Layer 6 of a small transformer language model trained on English Wikipedia (17 layers, counted from 0, width 128).
A neuron adds its activation times its output weights to the MLP's output. To switch it off is to set its activation to zero at one token and run the rest of the model.

Output weights of the MLP neurons that the questions are about. A number n stands for (n - 500) times 0.00043.
n6: 584 478 269 455 644 426 645 488 427 488 714 540 348 580 596 249 268 492 803 278 190 212 576 439 644 687 587 513 378 513 451 345 421 492 664 414 393 645 231 382 359 669 471 573 533 375 492 382 484 660 529 288 458 403 890 444 644 430 488 538 536 582 179 538 336 422 504 504 681 415 788 734 777 693 678 552 589 384 218 533 674 393 533 424 505 513 550 615 421 444 433 195 571 504 525 558 509 487 454 528 551 466 342 355 604 521 341 672 546 617 576 674 431 570 550 410 416 679 710 663 234 672 279 504 800 455 408 504
n82: 531 505 505 379 717 525 402 104 223 594 808 542 443 421 500 536 505 490 798 404 343 312 896 485 236 971 400 361 570 495 547 486 384 704 582 176 377 428 218 333 737 738 350 383 519 350 561 401 491 351 622 615 363 583 589 532 376 254 569 321 588 609 563 490 171 694 495 421 693 712 331 519 618 604 716 583 559 588 214 686 495 711 325 325 564 561 303 485 610 585 384 290 259 200 408 603 465 711 534 323 877 204 426 505 725 548 186 570 637 530 660 459 595 305 587 361 418 730 549 688 518 541 707 600 605 519 351 614
n104: 573 700 488 288 345 623 714 338 477 354 540 437 561 405 250 496 488 307 612 402 422 429 695 444 241 644 388 285 538 763 471 682 424 343 653 508 297 526 417 520 394 481 504 478 355 557 519 455 286 593 512 528 334 461 590 398 590 540 438 446 692 646 577 496 284 380 352 379 548 543 626 508 418 653 426 354 639 602 353 413 738 460 586 488 554 101 527 613 401 639 576 481 454 622 511 546 730 512 542 335 500 516 769 568 678 697 435 579 801 453 634 581 662 398 596 402 527 578 516 593 355 436 278 725 623 537 352 466
n130: 364 644 415 582 313 575 549 374 484 484 496 388 555 354 421 622 468 618 586 644 435 531 598 421 389 484 372 369 435 395 410 787 750 566 462 364 521 646 626 370 565 311 244 515 504 688 550 457 675 652 368 438 589 383 541 428 551 599 439 744 607 386 576 541 584 496 403 657 655 235 525 627 492 525 634 668 262 700 468 677 267 670 246 744 142 308 441 585 207 608 628 233 488 484 452 710 398 516 468 665 300 459 516 611 512 441 428 619 516 397 484 598 615 594 512 316 368 388 186 611 719 294 484 545 598 668 437 590
n229: 613 659 434 460 546 684 504 402 462 518 450 475 445 451 695 430 426 424 476 545 437 554 465 588 520 694 659 643 510 530 524 275 316 396 434 606 473 464 634 350 353 724 364 436 511 293 550 371 572 329 600 466 467 485 455 532 645 496 430 504 417 421 626 496 546 651 235 291 523 391 432 559 515 534 407 482 463 418 427 580 362 563 644 301 464 703 609 406 474 519 570 496 328 754 496 517 613 627 745 599 545 673 597 736 547 285 676 307 329 641 636 798 424 706 389 515 478 315 568 496 336 748 335 371 469 213 741 395
n284: 507 327 392 561 533 536 440 634 665 401 485 412 414 628 660 364 595 604 636 500 500 537 437 617 717 674 655 468 351 496 597 707 478 407 470 522 626 566 334 332 636 317 381 412 514 472 551 486 582 315 595 377 352 807 493 500 445 464 427 339 455 665 454 529 503 377 656 557 518 414 331 622 447 723 482 440 525 578 516 545 493 523 538 310 523 325 417 386 486 475 671 341 549 504 622 565 443 454 434 379 536 464 543 562 403 469 654 450 712 641 717 526 475 448 360 486 486 381 471 321 205 320 411 659 404 630 893 400
n291: 384 470 683 505 343 487 619 521 470 520 504 532 460 593 387 473 538 409 423 237 496 235 629 535 344 487 599 625 622 496 549 272 658 619 739 478 536 351 740 768 474 504 572 395 414 292 142 459 539 584 382 669 703 568 208 620 653 448 588 635 195 607 513 676 327 516 372 718 703 389 522 387 342 595 602 704 487 616 291 624 571 520 492 441 665 601 338 230 433 722 479 564 734 361 462 748 744 470 320 318 311 346 611 645 696 504 366 556 547 379 365 169 543 645 555 556 706 386 397 523 524 451 534 336 476 348 216 488
n326: 578 432 672 460 642 404 661 714 538 482 458 489 441 772 489 593 433 467 365 580 478 457 480 312 592 500 497 624 674 384 315 353 385 702 484 546 625 442 667 550 620 496 493 454 303 441 279 700 273 738 581 272 485 370 523 381 475 263 549 710 567 594 500 489 687 730 500 613 434 417 209 584 560 591 384 388 455 571 876 319 216 678 478 319 500 500 504 365 456 283 552 474 496 375 537 541 496 500 225 404 553 545 436 591 438 380 393 530 641 542 500 449 732 576 555 368 644 446 564 439 591 663 582 519 465 442 430 518
n409: 673 466 231 677 211 712 550 733 337 584 602 488 430 574 652 513 516 444 474 357 372 722 539 525 542 496 385 629 370 649 509 278 415 280 285 471 422 359 637 449 396 392 504 421 726 542 401 385 489 414 586 475 405 410 588 247 881 724 430 578 670 652 775 737 559 444 633 386 461 567 621 431 517 642 388 453 640 526 164 669 476 469 392 578 554 355 492 413 524 568 394 397 313 445 467 519 567 686 537 429 584 446 504 532 484 399 414 118 607 597 308 726 222 620 512 567 279 310 538 699 581 496 467 819 665 480 528 388
n416: 352 434 339 635 579 602 646 541 508 507 512 438 710 573 649 365 557 586 410 539 454 284 247 299 556 446 472 496 551 600 379 746 524 507 692 461 436 373 418 532 570 500 527 273 448 779 379 386 723 228 614 601 443 580 396 489 373 751 342 337 633 411 302 643 486 640 488 482 425 616 453 417 592 492 366 330 653 440 474 306 403 489 415 561 566 532 425 801 519 578 644 569 515 601 171 580 566 496 496 569 399 481 654 504 710 489 273 500 378 449 356 420 418 749 761 647 731 610 527 433 396 735 354 562 479 489 462 299
n438: 345 567 630 553 335 398 636 452 225 317 882 418 552 441 373 440 607 653 425 527 521 461 517 398 613 368 534 371 308 273 448 642 602 560 706 672 444 556 436 547 392 440 414 413 575 388 831 528 462 716 488 152 717 496 529 601 532 660 589 529 565 460 480 450 457 337 628 434 346 691 629 492 566 613 545 531 229 435 363 420 633 592 524 304 353 165 351 612 331 462 407 611 638 412 594 635 629 372 573 563 750 413 678 347 528 436 671 508 648 576 174 474 483 352 480 442 390 327 837 545 458 419 417 408 692 699 524 740
n459: 217 614 849 616 419 483 579 221 353 688 470 777 469 488 419 392 633 480 558 395 437 552 268 299 336 613 523 630 451 342 386 468 345 448 613 339 548 492 861 543 412 702 673 389 604 457 500 400 477 382 578 547 641 235 592 363 686 530 457 698 408 649 649 534 256 440 554 607 634 584 513 471 274 496 638 496 396 750 238 512 606 465 219 516 415 603 638 437 178 343 463 633 361 292 434 462 785 646 455 575 479 307 521 614 439 524 418 673 554 424 376 710 648 613 615 483 372 560 576 618 500 228 763 530 477 504 610 443
n488: 531 136 461 545 320 607 437 512 424 480 706 567 548 512 590 517 459 585 696 574 592 572 277 298 344 370 508 517 683 404 562 676 767 415 422 487 574 435 488 478 513 820 525 528 392 415 384 360 650 487 252 547 463 641 277 370 577 543 246 170 597 609 724 643 658 721 446 516 556 408 344 365 400 492 558 421 325 294 328 435 382 640 512 285 270 775 716 391 635 504 549 367 660 662 504 724 588 696 434 595 513 307 638 309 622 443 586 551 687 611 500 237 356 585 591 606 364 632 277 751 590 660 475 377 519 399 385 387

Each question names a token from some text and the token that comes next. It shows the activations a of the neurons there, in the order above. A number n stands for (n - 500) times 0.0077.

Then comes g, the gradient of the next token's log-probability with respect to the MLP's output, scaled to length 1. A neuron's effect is roughly proportional to its activation times (output weights . g). A number n stands for (n - 500) times 0.00077.

"i", then " di"
a: 483 497 479 498 482 483 500 593 486 525 495 500 500
g: 428 561 810 581 520 383 515 535 461 223 685 658 671 625 567 866 444 388 535 398 508 561 409 581 503 548 449 341 377 584 418 360 720 547 391 542 680 493 328 443 338 350 444 561 404 338 463 510 369 648 392 330 713 501 569 396 616 363 420 559 467 498 313 514 500 376 566 515 543 360 306 404 525 494 627 632 622 587 501 664 346 528 596 526 334 514 535 599 488 477 598 587 696 401 685 405 383 438 537 640 425 497 593 372 481 666 397 701 553 572 572 406 377 518 594 519 400 298 508 577 479 503 539 546 436 313 557 356
Switching off which neuron hurts the next token most? n326

"h", then "il"
a: 499 491 487 497 487 518 554 656 486 593 478 490 481
g: 655 426 624 492 458 578 435 368 544 347 563 540 476 482 345 634 473 345 626 653 621 574 202 335 466 544 681 458 611 647 586 414 592 554 444 459 632 598 495 345 595 641 545 597 544 505 202 614 630 636 624 461 444 338 473 422 506 490 628 543 604 478 399 305 561 735 540 585 547 506 306 648 418 511 539 521 753 299 593 447 267 498 418 423 510 585 560 486 502 537 342 403 438 381 520 442 499 386 245 374 617 439 467 434 451 543 495 491 603 416 545 507 549 271 723 281 342 535 571 530 451 508 615 303 629 414 676 722
Switching off which neuron hurts the next token most? n326

"y", then ","
a: 488 484 478 482 489 499 479 490 496 557 511 499 500
g: 565 343 327 425 441 390 598 629 463 434 576 385 603 415 553 254 230 541 582 388 581 526 395 592 540 568 465 403 618 426 393 432 561 520 392 455 414 683 402 493 383 475 636 519 676 629 382 550 531 519 411 410 484 460 509 431 349 437 619 649 706 642 702 685 621 758 565 311 353 513 322 407 362 646 454 638 509 677 486 671 495 426 427 446 598 453 502 503 660 147 470 647 292 694 469 496 442 625 512 477 514 415 453 307 539 428 593 586 510 514 329 596 330 511 435 438 493 614 478 491 565 619 449 432 494 718 514 770
Switching off which neuron hurts the next token most? n291

" the", then " 1"
a: 494 481 547 478 489 512 494 487 500 480 492 705 479
g: 636 667 439 337 624 543 453 609 427 677 421 685 431 396 393 498 478 759 327 602 536 522 580 392 516 598 416 599 538 420 356 353 500 698 493 458 437 370 661 499 513 579 452 319 641 452 516 234 331 397 536 456 448 566 406 299 521 595 404 666 309 757 524 607 456 589 720 242 613 429 388 291 425 557 633 486 594 521 504 620 508 720 492 502 443 268 506 623 498 526 502 539 537 363 326 547 311 452 425 514 607 570 597 719 582 554 564 395 286 625 345 642 556 473 599 600 396 398 486 486 569 380 523 511 626 542 511 319
Switching off which neuron hurts the next token most? n459

" of", then " the"
a: 480 498 483 735 511 480 715 637 500 487 483 499 500
g: 607 571 421 479 358 184 461 560 578 465 659 443 562 469 572 482 386 524 575 642 497 572 506 131 582 510 500 466 467 728 507 614 318 659 422 555 420 496 574 616 555 475 476 595 256 475 481 497 774 502 548 438 327 471 478 510 491 258 554 441 631 543 425 614 432 511 564 554 463 365 302 595 379 674 449 585 493 238 689 450 529 517 451 368 628 435 713 658 556 408 489 503 572 395 512 645 511 670 580 734 574 483 295 299 521 339 527 479 667 333 402 489 497 487 565 324 472 575 455 548 478 590 423 487 699 568 244 605
Switching off which neuron hurts the next token most? n326

"on", then "s"
a: 500 652 663 499 483 482 489 567 500 500 499 500 491
g: 376 459 417 492 441 562 417 445 573 561 574 461 460 615 539 647 271 513 365 185 544 530 656 360 464 426 614 571 562 432 477 416 493 599 319 444 387 706 355 542 653 460 490 564 582 259 495 399 452 414 399 654 441 303 479 605 313 366 533 518 368 488 593 560 594 496 449 786 429 553 515 721 397 305 683 806 528 674 651 365 358 558 469 288 468 452 591 595 594 479 682 616 454 474 380 608 474 567 598 522 498 502 436 561 574 602 579 373 447 488 578 688 707 286 404 424 520 593 535 536 407 379 549 376 424 691 352 658
Switching off which neuron hurts the next token most? n82

"ar", then "ma"
a: 479 483 495 499 547 534 485 478 500 551 697 488 499
g: 587 428 719 407 473 535 675 473 323 328 409 468 451 605 362 586 426 259 558 430 616 469 413 499 492 350 493 489 368 577 548 499 720 452 568 540 429 538 335 552 598 589 567 646 707 491 594 469 115 562 649 421 407 331 588 714 466 664 437 471 631 468 431 496 602 433 478 523 624 545 439 466 646 371 233 663 592 597 530 521 525 388 665 509 567 486 527 692 480 463 388 451 433 413 571 392 510 457 548 358 388 439 490 407 462 371 488 409 294 671 311 495 483 656 475 599 525 529 412 628 848 652 412 596 650 350 598 316
Switching off which neuron hurts the next token most? n438

"val", then "."
a: 479 498 497 520 496 482 492 500 787 479 492 499 497
g: 527 400 483 342 346 300 597 733 589 581 476 600 648 580 383 514 496 587 681 734 500 556 426 531 673 430 583 614 623 247 576 497 612 354 640 716 299 282 790 519 476 437 512 528 580 509 504 404 645 632 499 498 450 396 498 336 695 649 577 589 309 574 531 466 364 572 432 502 343 470 574 562 498 547 429 405 528 671 495 367 573 516 542 455 514 511 446 405 515 479 371 677 722 672 485 296 512 610 518 522 509 574 470 591 466 434 525 357 364 385 228 420 331 738 431 277 578 449 392 293 437 557 360 478 454 446 521 480
Switching off which neuron hurts the next token most? n409

"ing", then " from"
a: 821 500 508 638 490 499 656 486 631 640 481 497 484
g: 406 478 422 433 605 234 369 338 825 626 472 373 458 524 534 470 657 494 404 465 345 351 518 846 548 272 595 621 488 485 596 603 699 621 545 333 438 597 505 477 606 386 390 482 496 782 550 227 504 538 443 491 489 365 422 328 510 590 600 488 493 375 507 487 558 363 333 476 568 611 587 660 425 553 605 692 415 489 397 505 460 424 447 429 528 420 529 456 283 636 682 532 547 722 627 585 466 374 492 599 372 545 527 536 409 492 481 567 587 413 703 589 642 583 614 689 360 588 430 324 304 516 426 464 461 405 521 364
Switching off which neuron hurts the next token most? n130

" and", then " In"
a: 737 495 607 503 550 498 479 486 496 494 486 501 478
g: 642 587 656 667 486 437 507 399 467 461 347 442 417 251 264 444 530 518 449 396 630 408 326 359 617 421 582 422 696 480 210 504 448 381 464 379 469 678 656 625 674 514 493 628 620 462 454 647 529 580 474 619 564 525 532 517 742 413 487 369 661 537 364 575 495 522 544 453 410 591 650 480 458 429 676 594 609 299 530 578 468 515 446 510 518 453 558 561 404 491 639 355 758 455 357 541 558 712 478 520 737 414 509 669 519 467 475 307 144 334 283 562 448 465 465 557 363 624 551 483 490 431 400 379 710 498 612 383
Switching off which neuron hurts the next token most? n6

"s", then "ical"
a: 485 500 499 500 503 489 577 704 482 480 479 494 498
g: 515 366 486 543 448 722 546 515 338 615 487 368 547 399 590 532 534 691 598 593 281 277 644 573 562 391 492 433 472 456 516 668 344 629 368 539 471 668 594 452 591 194 549 568 286 413 459 400 611 361 270 496 744 626 479 567 471 762 376 336 470 581 467 552 672 350 675 394 349 503 476 398 503 726 291 678 556 567 450 413 420 525 404 520 513 541 423 475 333 641 497 399 427 484 419 442 445 507 605 279 646 568 398 380 536 373 615 621 519 434 481 534 600 649 642 579 360 518 734 593 338 469 617 497 439 507 529 631
Which neuron, switched off, raises the next token's probability most? n326

"ra", then "ut"
a: 486 500 651 492 656 479 480 495 498 480 498 491 500
g: 531 331 543 488 499 418 646 536 334 560 616 751 542 599 428 355 474 449 515 538 543 509 458 368 627 372 471 361 431 584 460 361 450 585 591 567 491 486 560 415 449 478 533 455 549 568 562 344 747 588 489 559 686 414 564 510 495 434 339 239 423 643 200 493 432 538 666 517 641 523 395 451 549 337 581 232 454 431 509 625 711 714 538 566 436 311 456 494 649 460 724 490 589 417 644 579 622 443 568 572 472 419 392 371 279 659 643 530 586 586 458 412 346 568 525 506 722 511 167 292 403 686 380 574 600 589 428 424
Which neuron, switched off, raises the next token's probability most? n229

"i", then " of"
a: 487 499 492 498 577 543 485 496 494 664 478 500 500
g: 288 597 419 628 444 534 467 469 630 345 667 635 591 395 604 558 674 488 628 556 457 456 429 501 438 574 621 235 387 526 641 615 488 525 479 321 615 649 554 394 557 366 544 397 495 392 567 435 712 303 465 596 247 494 581 654 465 476 560 475 421 666 558 552 451 387 456 175 555 312 408 313 351 457 467 367 411 513 348 426 568 287 561 246 674 633 570 419 687 718 567 508 587 565 511 549 542 488 404 528 503 576 469 675 425 422 413 516 552 383 544 505 493 584 467 645 560 590 681 644 219 459 447 534 574 690 599 323
Switching off which neuron hurts the next token most? n416

"mp", then "et"
a: 521 500 490 510 478 485 479 490 898 499 497 492 484
g: 561 502 497 666 369 417 543 412 523 452 569 426 494 462 411 360 604 515 429 524 547 582 452 440 528 645 506 436 553 537 407 485 604 373 545 715 304 442 552 498 289 545 431 560 348 511 340 557 356 295 457 653 475 518 427 476 580 413 463 563 570 590 379 656 601 466 540 574 764 416 414 474 499 561 278 614 423 547 610 550 474 326 621 725 543 459 343 385 479 578 504 397 339 483 557 584 527 312 321 606 750 521 586 476 343 419 360 611 345 717 703 510 436 597 449 520 543 431 368 596 432 468 837 614 694 740 144 556
Switching off which neuron hurts the next token most? n409

".", then "\n"
a: 578 486 504 526 489 494 488 496 499 493 488 542 494
g: 658 403 314 469 568 429 703 460 736 510 524 533 480 466 348 330 424 548 433 594 502 334 455 605 596 390 421 476 385 443 586 613 632 595 504 497 537 425 414 541 361 477 626 648 741 600 581 548 684 371 450 537 300 270 497 538 455 426 516 500 440 398 360 624 605 615 442 103 642 403 549 472 399 490 366 637 667 422 522 551 591 455 676 388 517 459 537 423 585 598 538 378 384 588 551 473 841 443 625 561 488 418 216 442 434 545 544 432 551 496 616 480 305 505 391 423 591 336 480 737 521 638 525 518 532 324 445 745
Switching off which neuron hurts the next token most? n6

"d", then " by"
a: 497 497 542 638 499 486 498 483 495 496 512 492 483
g: 655 311 809 534 504 304 510 405 465 496 423 740 474 490 428 618 325 622 665 725 415 439 556 365 417 433 499 610 271 632 421 659 489 508 446 419 460 502 695 360 702 563 507 631 378 448 262 423 381 594 457 702 640 364 542 577 462 416 535 460 358 460 340 363 597 414 685 369 507 440 465 656 541 542 547 344 640 273 561 608 620 377 666 369 510 442 505 680 481 492 417 538 343 599 513 477 403 550 497 574 622 471 573 536 764 319 567 367 467 525 620 584 327 485 646 328 398 479 641 407 531 529 421 396 478 470 647 491
Which neuron, switched off, raises the next token's probability most? n130

" Ben", then "ne"
a: 500 679 478 478 478 491 478 482 499 488 499 478 490
g: 585 356 406 395 449 641 475 616 189 373 522 579 577 515 532 322 595 538 537 252 563 425 610 626 450 494 449 301 593 601 437 244 520 635 664 627 483 520 564 460 623 485 552 622 662 431 714 449 342 504 200 313 655 384 546 541 700 420 352 345 598 589 514 685 655 568 522 534 449 645 583 452 461 387 345 322 554 542 494 521 527 556 376 334 330 472 649 544 553 492 484 382 422 395 528 394 674 541 385 441 629 538 512 447 704 591 281 473 391 536 572 470 429 537 593 582 773 543 328 515 403 608 549 682 390 475 580 413
Switching off which neuron hurts the next token most? n82

" with", then " R"
a: 480 495 588 589 481 498 521 486 498 489 497 493 548
g: 539 608 638 544 255 650 506 395 415 420 455 586 398 455 361 606 249 452 421 348 429 502 576 510 451 651 335 531 428 575 595 649 490 489 453 450 491 493 602 479 527 420 418 463 589 364 565 310 491 675 791 420 539 233 324 569 643 442 466 453 634 409 377 598 546 445 577 326 422 439 534 561 324 608 546 634 475 167 550 332 459 478 493 475 701 346 502 498 674 675 597 578 590 309 533 414 633 675 712 560 482 475 559 423 570 461 376 635 587 562 424 533 368 567 586 275 369 725 568 456 606 325 601 708 605 496 523 544
Switching off which neuron hurts the next token most? n104

"li", then "ch"
a: 499 480 529 594 600 486 479 480 494 514 491 500 492
g: 307 426 591 437 530 789 486 628 437 532 361 449 363 415 516 563 511 430 373 464 514 539 801 499 392 252 679 665 772 591 547 424 426 387 633 425 484 670 572 602 549 497 514 617 516 526 634 544 428 569 272 553 351 320 369 368 555 540 325 393 353 392 681 571 584 683 383 591 341 387 388 638 387 435 529 509 394 512 422 384 530 557 509 280 546 694 543 502 518 481 476 656 451 706 449 364 422 597 634 344 521 299 532 537 682 425 335 517 441 284 494 625 351 606 670 426 589 503 633 516 555 658 470 434 498 586 484 581
Switching off which neuron hurts the next token most? n229

"ch", then ":"
a: 517 498 507 618 479 479 854 605 546 484 490 478 961
g: 595 433 478 553 424 462 386 519 578 532 509 517 455 525 393 516 446 504 557 626 432 454 412 644 491 578 552 484 518 618 466 471 351 670 393 409 507 473 517 343 544 622 602 472 498 410 466 717 462 622 481 463 576 387 651 644 368 579 651 591 213 717 509 346 521 507 722 412 385 453 468 550 216 359 706 562 411 451 568 298 458 472 467 461 424 457 455 311 612 579 374 479 466 465 330 557 636 569 526 520 482 577 643 597 553 865 661 410 854 528 401 632 347 624 372 566 752 317 366 476 539 313 461 339 490 456 274 523
Switching off which neuron hurts the next token most? n291